Layer 2 of a small transformer language model trained on English Wikipedia (10 layers, counted from 0, width 128).
A neuron's activation on a vector x is SiLU(gate . x) times (in . x), where the dot is the dot product.

Input weights of the MLP neurons that the questions are about. A number n stands for n times 0.0031.
n14 gate: 53 10 69 19 -21 20 22 3 -3 -32 19 6 4 -45 14 -3 23 -9 24 19 45 22 43 -4 13 -27 9 12 32 -24 4 -21 21 14 -30 90 -12 -33 26 2 14 -61 43 -47 3 41 -5 -2 -44 52 -22 -10 13 -28 -10 11 55 -20 -30 -8 -47 40 16 61 -17 -7 5 -5 -15 4 -67 -58 13 25 14 -57 22 35 -29 2 9 -28 4 -3 -16 12 -33 26 21 -19 -26 38 5 2 -33 9 -28 2 32 38 50 12 -15 -28 25 -32 -5 -22 -6 34 4 -14 31 -28 57 8 46 -36 19 -16 -24 -16 -31 -31 -14 43 -27 20
n46 gate: -25 55 21 15 -14 -43 35 -20 -21 -24 -23 -23 60 24 1 -55 -9 -9 -16 58 -28 8 -39 3 -43 16 -54 -38 -40 -19 -53 -31 25 -47 54 -1 -12 -2 -85 -8 -2 -13 -17 -2 2 -5 -62 16 -2 34 -20 17 -1 -17 -16 -65 -13 66 11 -32 -65 -7 -48 -25 70 6 -5 -40 26 45 4 12 -44 26 -24 -48 -22 -12 -4 -9 -43 -10 37 -1 13 -63 14 -15 17 16 -23 -28 9 -9 13 11 6 -31 -35 -17 13 27 -23 25 -22 49 -40 3 -11 25 16 -11 5 -2 38 -11 21 29 -8 -18 20 -15 8 34 30 75 14 -56
n80 gate: 10 64 -26 -42 3 -41 -37 5 -22 -13 -5 -26 -33 53 25 3 -17 14 24 -2 -22 -24 -7 31 1 12 10 -6 -29 11 24 -19 19 33 -23 -8 26 -15 15 13 2 37 25 60 -38 46 28 -44 -18 -1 -14 -5 -15 37 4 12 9 -22 20 33 6 25 29 28 29 7 31 -2 -22 -9 -29 0 34 12 25 -57 -52 -35 28 3 30 -38 -2 16 -9 15 0 -6 12 10 -6 2 -9 -29 -24 -1 13 -43 30 18 56 -20 68 -30 35 -8 -32 0 -6 28 0 -10 -51 -4 44 32 26 15 21 10 2 -2 -45 -18 45 -58 -1 -12
n124 gate: 31 31 52 -55 -37 -16 32 -19 -12 -37 -4 28 57 -11 -27 -15 2 -37 2 34 35 44 14 -3 19 -36 -13 -13 -3 11 22 -50 8 -7 -2 13 -30 -13 14 -5 55 49 -15 -48 8 28 -36 -6 13 -8 -47 -26 3 23 24 -13 -2 -22 -25 33 -33 3 -6 -29 -12 -14 18 50 8 5 -69 13 13 8 -29 21 -14 19 2 24 16 -41 -25 2 -15 -22 -13 27 -12 13 -39 -6 67 4 3 18 -51 56 40 -27 11 40 -7 -25 -22 -14 -36 19 26 6 0 -17 -15 45 15 12 17 1 -50 -44 -3 -5 9 39 20 56 52 -3
n134 gate: -48 -29 -10 8 -16 -39 41 -13 37 -44 -39 12 22 32 13 -40 33 7 -20 -33 -8 -4 32 1 34 14 28 -57 -2 17 46 16 2 19 30 15 11 -31 -30 26 -25 -6 74 33 -29 -13 -21 76 -40 -10 9 -1 -48 -30 -9 63 48 18 -25 7 -69 9 -36 17 -3 19 -16 -50 9 50 42 1 -35 -34 59 -4 18 -38 24 20 -47 -45 -7 -33 -31 -27 11 20 32 -11 -46 13 -56 -66 -23 -1 -27 -10 -29 29 -64 -11 2 -11 28 28 -11 -34 59 10 21 -48 -21 51 11 -32 -41 -12 -6 9 -17 -46 29 -10 39 -9 -12 14
n139 gate: 14 -51 -21 24 -49 11 -14 -11 0 22 20 14 -20 -15 32 19 17 8 -8 -18 2 58 -36 50 29 15 34 9 -20 18 36 -46 0 -7 -22 -25 45 21 28 40 22 0 39 4 12 -6 -9 -20 -37 -11 -47 17 -57 36 -44 -16 -38 16 -13 2 9 48 -11 72 56 2 32 -9 2 1 47 -36 0 32 18 -3 14 -16 0 21 -30 -29 20 -11 -32 -19 5 44 -8 7 15 3 6 3 30 56 50 46 -6 12 2 37 -3 -2 16 5 -1 12 12 2 -9 7 -46 8 30 -31 -59 20 -21 82 -3 6 2 -35 10 9 -10 -4
n14 in: 13 4 -59 -7 14 39 6 6 9 -3 0 25 -17 -11 -10 19 3 -81 3 9 41 -49 3 15 17 7 -3 12 -5 22 -41 -1 29 2 -28 -21 -30 -20 -3 -41 -32 -27 -81 -33 12 -9 10 -19 15 14 31 20 14 -57 -8 12 -3 -2 -23 20 57 -64 -31 30 52 18 33 5 -34 31 10 4 -7 -20 -9 21 -24 -13 -22 -42 52 19 8 41 -12 3 2 -47 18 25 -26 16 -12 55 11 53 -27 -57 -36 -3 0 -5 3 62 -14 -9 -15 29 -14 -1 -25 -23 33 -2 -62 24 52 46 4 5 5 -37 29 18 -1 -60 -35 3
n46 in: -7 26 0 -2 -12 -3 -7 -57 -3 -44 -13 -37 -29 25 8 -29 -14 -35 28 22 27 -50 -44 23 46 -28 -12 -73 -44 1 -23 -95 -11 -21 -8 -20 -19 -13 -3 -34 8 6 34 -51 23 -8 1 -7 -16 22 -1 -31 41 62 -7 -46 1 1 -20 -11 -11 20 -11 8 -30 28 18 -14 53 25 -34 -25 -18 -22 -29 -19 5 -13 -17 -10 -84 -11 -24 -12 -26 -49 2 -20 -58 3 12 22 9 20 -35 0 10 -21 -4 67 19 48 -11 15 -7 -9 23 -64 32 -31 18 44 -47 -15 73 3 6 47 -10 3 -11 21 -46 5 -81 24 -3 -70
n80 in: 2 -56 -17 -11 27 -34 -61 -26 41 17 4 6 30 37 -21 -4 -25 -7 -10 32 22 47 2 -21 6 10 -43 -34 24 6 -10 -35 -57 -16 -41 7 -6 2 -37 22 -13 -6 8 -49 -16 42 21 11 -13 6 -4 -9 6 0 -11 35 44 -16 -8 18 -5 27 -13 -33 -20 28 -2 -37 -7 -3 35 -18 29 39 -87 31 29 10 -43 -11 -46 -37 -23 2 4 -6 -70 16 8 -35 -16 -24 -5 1 -25 7 3 -33 -11 -6 45 -1 -45 -12 31 -3 -16 -18 -14 -64 -8 -24 34 -11 2 -15 -8 11 22 -14 -27 40 -15 -27 29 30 9 -19
n124 in: 6 2 -2 -1 -50 -22 10 8 37 -26 9 7 38 30 40 34 -17 2 -14 5 -49 10 14 -15 -34 -37 -27 10 -17 5 8 35 -18 -18 -58 -37 -35 20 -7 -43 5 17 -8 -16 11 24 -10 -16 8 37 -38 -29 -70 -38 9 -28 2 25 14 5 -24 29 2 2 -10 17 -15 -23 14 -21 -3 -38 -8 14 -19 -26 2 58 29 13 -5 -14 38 1 -15 -31 5 -1 -6 -24 -11 1 3 9 -39 -31 3 -23 31 34 53 12 75 37 -14 29 -2 2 29 6 14 -7 -12 -15 -19 17 68 -13 -2 -39 -25 -41 43 35 39 10 14 -32
n134 in: -41 -36 -2 -41 1 -26 48 22 -2 -18 -28 -35 -19 0 -22 -30 41 25 -53 -25 -19 -18 -5 16 17 -33 7 33 -14 12 31 16 18 -68 -6 -17 -47 24 -1 -29 -21 9 -11 9 21 -8 -43 1 -21 3 18 16 21 46 14 6 -30 -4 38 21 -17 28 -5 1 19 25 -19 21 12 9 5 -5 -11 2 -28 -37 -26 -53 10 -2 12 -18 -6 20 20 38 -4 17 -6 43 -19 -17 -62 -5 -45 5 5 -83 -56 32 -43 -11 16 -10 -18 37 1 1 6 8 10 -20 33 40 8 -18 -30 5 -39 3 -5 -44 31 -8 17 31 2 38
n139 in: 7 -7 -1 6 -39 9 1 14 -27 21 4 1 -3 -22 -8 -9 23 6 -20 -13 -31 59 -14 12 -22 13 16 38 17 -17 19 11 -8 -3 -35 53 -15 -56 -24 0 -33 -35 -50 11 6 -25 28 -8 -4 46 -1 -54 -27 -5 12 -23 -6 40 7 13 8 14 -11 35 28 -25 -31 18 -23 -25 37 16 -30 -32 44 9 -9 -13 -9 40 22 -2 39 -17 -16 -34 -3 31 6 -17 -41 4 21 23 19 -22 -37 -9 61 -13 -30 20 72 10 11 16 49 18 -23 -6 -13 -30 -1 -1 -32 -83 12 31 -55 20 -9 -6 39 29 9 15 6 -2

Each question shows a token from some text and the vector x that enters the MLP there. A number n stands for n times 0.041.

"In": 24 11 -22 25 -17 -11 12 25 27 0 34 13 -33 8 19 -20 10 -35 14 -27 18 -9 -5 0 -22 -11 5 8 6 -3 -5 -1 -30 -10 5 -14 -8 41 21 3 -13 8 -12 4 -24 2 -9 -12 1 2 29 19 9 54 13 -6 -4 13 42 6 -7 12 9 23 -2 11 4 26 -56 -35 -27 -1 -7 -4 -37 -16 7 18 -12 11 -7 -16 48 32 -33 -66 -5 29 -57 4 -10 47 -7 13 -18 -33 7 -24 1 -6 5 52 -5 0 44 -13 -43 25 14 -15 -37 -16 -5 -12 -30 -31 13 29 -7 26 -13 1 -13 14 20 15 33 5
The most active neuron and its activation: n139, at about 1.1

"W": 14 10 8 24 -7 7 4 12 20 -21 9 2 -19 29 6 38 0 -11 -7 -17 32 -39 -2 -30 -16 32 -30 -11 7 -13 -27 -1 -50 -4 -2 -15 -34 44 0 5 4 25 26 -46 -14 -11 8 -4 -7 -9 26 -35 8 27 -2 15 6 -15 33 0 -3 3 -11 19 -35 15 -21 11 -15 -15 -33 20 15 3 -27 -10 24 4 -42 -4 -9 -2 12 8 -25 4 25 2 6 -13 17 35 -40 43 -4 -24 -29 -25 15 12 19 4 19 31 39 18 -43 3 -17 -23 1 47 3 0 -37 -42 14 0 53 -15 -14 -21 1 13 30 -9 35 17
The most active neuron and its activation: n139, at about 0.21

" commission": 17 -11 -4 29 33 -34 -46 18 0 -16 -53 31 -21 14 0 7 20 -8 -1 -30 16 -3 -4 -28 30 -16 -29 -2 11 -10 -4 -19 -30 -23 9 35 -22 51 15 24 1 9 28 -8 -46 5 15 -12 4 14 22 3 7 8 -1 13 7 1 1 -4 16 6 -22 13 -13 33 14 17 -11 -11 -23 15 22 -17 -23 -3 18 8 17 -15 6 -40 -6 2 -22 -48 -12 33 -21 17 -12 40 20 31 -4 -23 4 -11 21 -14 -23 -29 19 37 -12 4 -11 31 -9 -13 -13 25 -10 -55 -32 -46 27 -14 -6 -6 10 30 4 -1 18 -4 51 -19
Which two neurons fire most, strongest first? n134, n124

"itz": 47 8 8 -1 17 8 -2 -7 38 -1 -19 -32 -14 33 -7 -11 3 18 -3 -10 27 22 9 -25 25 -4 -19 -2 -5 -6 9 -9 -28 -44 15 -36 -15 52 19 -3 -37 31 8 -7 -26 5 4 33 -26 -3 28 -4 18 17 -7 -2 26 -33 29 -17 -4 6 -28 34 -5 30 -8 24 -29 8 -23 21 -9 -12 -3 -14 54 -10 22 -14 22 17 18 -23 -9 -10 -9 16 33 9 -32 26 4 6 -26 -67 -28 11 22 20 7 -20 -5 37 0 2 3 -1 16 -30 -28 40 4 11 -25 0 9 2 50 -40 4 14 23 6 16 -31 -1 -9
Which neuron lights up most? n139

" ==": -16 -15 3 33 12 26 -10 27 -8 -10 -24 24 -5 -26 8 14 -1 0 -3 29 29 -3 4 -6 16 -22 -11 22 12 -41 -6 43 -11 -15 -17 -5 -24 52 2 -25 8 1 -2 29 -5 27 2 -20 -54 45 50 -28 -18 13 -19 38 -1 14 24 4 1 3 -11 0 -33 -7 7 21 -39 -14 7 2 0 11 -2 -25 18 19 38 -35 -1 -24 18 12 -15 -10 -14 28 6 -1 4 26 12 -4 -10 -37 23 -32 46 -41 12 -10 28 32 33 0 -3 20 -29 30 -10 28 22 -24 -16 -14 42 23 -24 25 -2 13 2 43 -18 4 24 15
Which two neurons fire most, strongest first? n14, n46

"ried": 18 -25 -31 -13 28 -22 -6 35 20 5 -60 9 -4 -10 -10 21 26 39 -17 -13 -3 -6 -17 1 6 -17 -48 5 -2 -29 9 10 2 -19 25 -39 -29 18 21 14 -11 5 12 -16 -42 4 22 10 -5 -15 46 -28 -6 13 45 17 -5 6 38 20 -5 12 -15 38 -9 10 -6 -7 -35 4 -5 14 10 -9 -25 -13 17 -10 7 -1 35 14 -3 26 -14 -20 -19 34 -20 18 2 9 -14 41 21 -55 -18 -14 45 -6 9 3 -16 35 -21 51 -20 17 16 -17 -29 36 -20 -27 -7 -1 -8 29 20 20 -7 1 30 -19 12 -14 7 16
Which neuron lights up most? n46

" 24": -14 -21 -9 37 -7 2 -14 37 14 -8 -10 33 -8 24 4 -9 36 -7 -33 -12 0 15 26 -24 25 55 -15 18 -4 -14 -6 -31 -30 0 -2 -7 -15 30 -9 24 13 26 4 -1 -38 15 6 31 -17 -11 55 -6 -3 52 11 -8 -2 19 6 7 17 0 3 18 -3 -3 5 10 -34 -2 -22 25 2 -8 -9 5 11 -6 20 2 -10 -17 -12 31 -38 -5 36 12 -14 10 -10 16 -13 40 14 5 -6 -45 18 -19 49 -31 -4 30 32 22 -50 16 11 9 4 10 -15 -17 -35 -9 19 -11 -13 19 -12 39 -29 9 -26 31 -29 51
Which neuron lights up most? n80

" but": 7 12 20 21 11 -62 -2 31 42 -31 -33 26 -2 -12 43 -31 25 -32 6 -33 43 -28 -10 14 18 -5 -18 11 17 -30 -26 21 -38 -7 -4 -19 -32 39 18 32 -29 -25 35 6 -22 5 -4 5 -12 5 29 2 -7 31 -6 5 4 21 4 19 -24 -2 -1 0 -14 3 -22 5 -32 -26 12 26 -13 16 -35 -37 25 9 5 -30 -12 -12 16 -9 14 -4 -11 16 7 -19 -6 14 -1 8 24 -3 -26 -18 39 -28 26 7 22 27 -1 17 -10 -30 -26 -6 -48 16 14 -12 17 -14 14 16 -3 26 -16 -24 30 49 -8 -1 17 11
Which neuron lights up most? n134

"lect": 20 3 22 31 17 0 -17 -38 14 -15 -11 -3 -7 -2 -20 -6 5 -34 -7 -35 27 -5 -18 -42 -6 -15 -8 15 13 -12 16 -29 1 3 56 12 -6 18 1 2 -17 10 19 42 -30 -17 -21 -12 1 26 44 -17 0 10 -29 13 18 3 24 16 17 7 -15 19 -39 16 12 -16 -28 -22 24 26 -29 1 -29 15 19 21 -7 14 -2 -12 24 10 -19 -32 -1 42 -14 30 -13 23 -1 12 46 -44 -35 -52 1 -32 27 -28 4 26 -13 -59 2 7 -13 -14 -10 67 9 -24 -11 3 -23 1 4 8 -3 -1 -15 13 -31 0 14 28
Which two neurons fire most, strongest first? n124, n134

" D": 26 -9 -18 -1 39 8 -11 34 59 -19 -5 -4 -5 -27 29 48 24 -31 -12 -20 28 18 1 4 -21 20 -9 -1 -11 -15 0 -19 -33 -8 -6 -2 -27 38 -3 3 -2 -5 -11 -22 -29 10 6 -9 -3 -17 54 -13 -22 53 -5 6 -5 -27 27 -3 17 2 -19 19 -28 -3 -6 11 -6 -15 -39 17 30 9 -6 -33 5 3 -48 -26 -19 -19 -10 40 -7 5 43 28 -9 -4 -18 13 6 26 5 -49 -5 -24 12 -29 26 4 32 19 -10 20 -37 -4 3 -6 1 24 -24 -21 -20 -32 15 13 25 14 -22 -8 -2 6 7 11 35 26
Which neuron lights up most? n80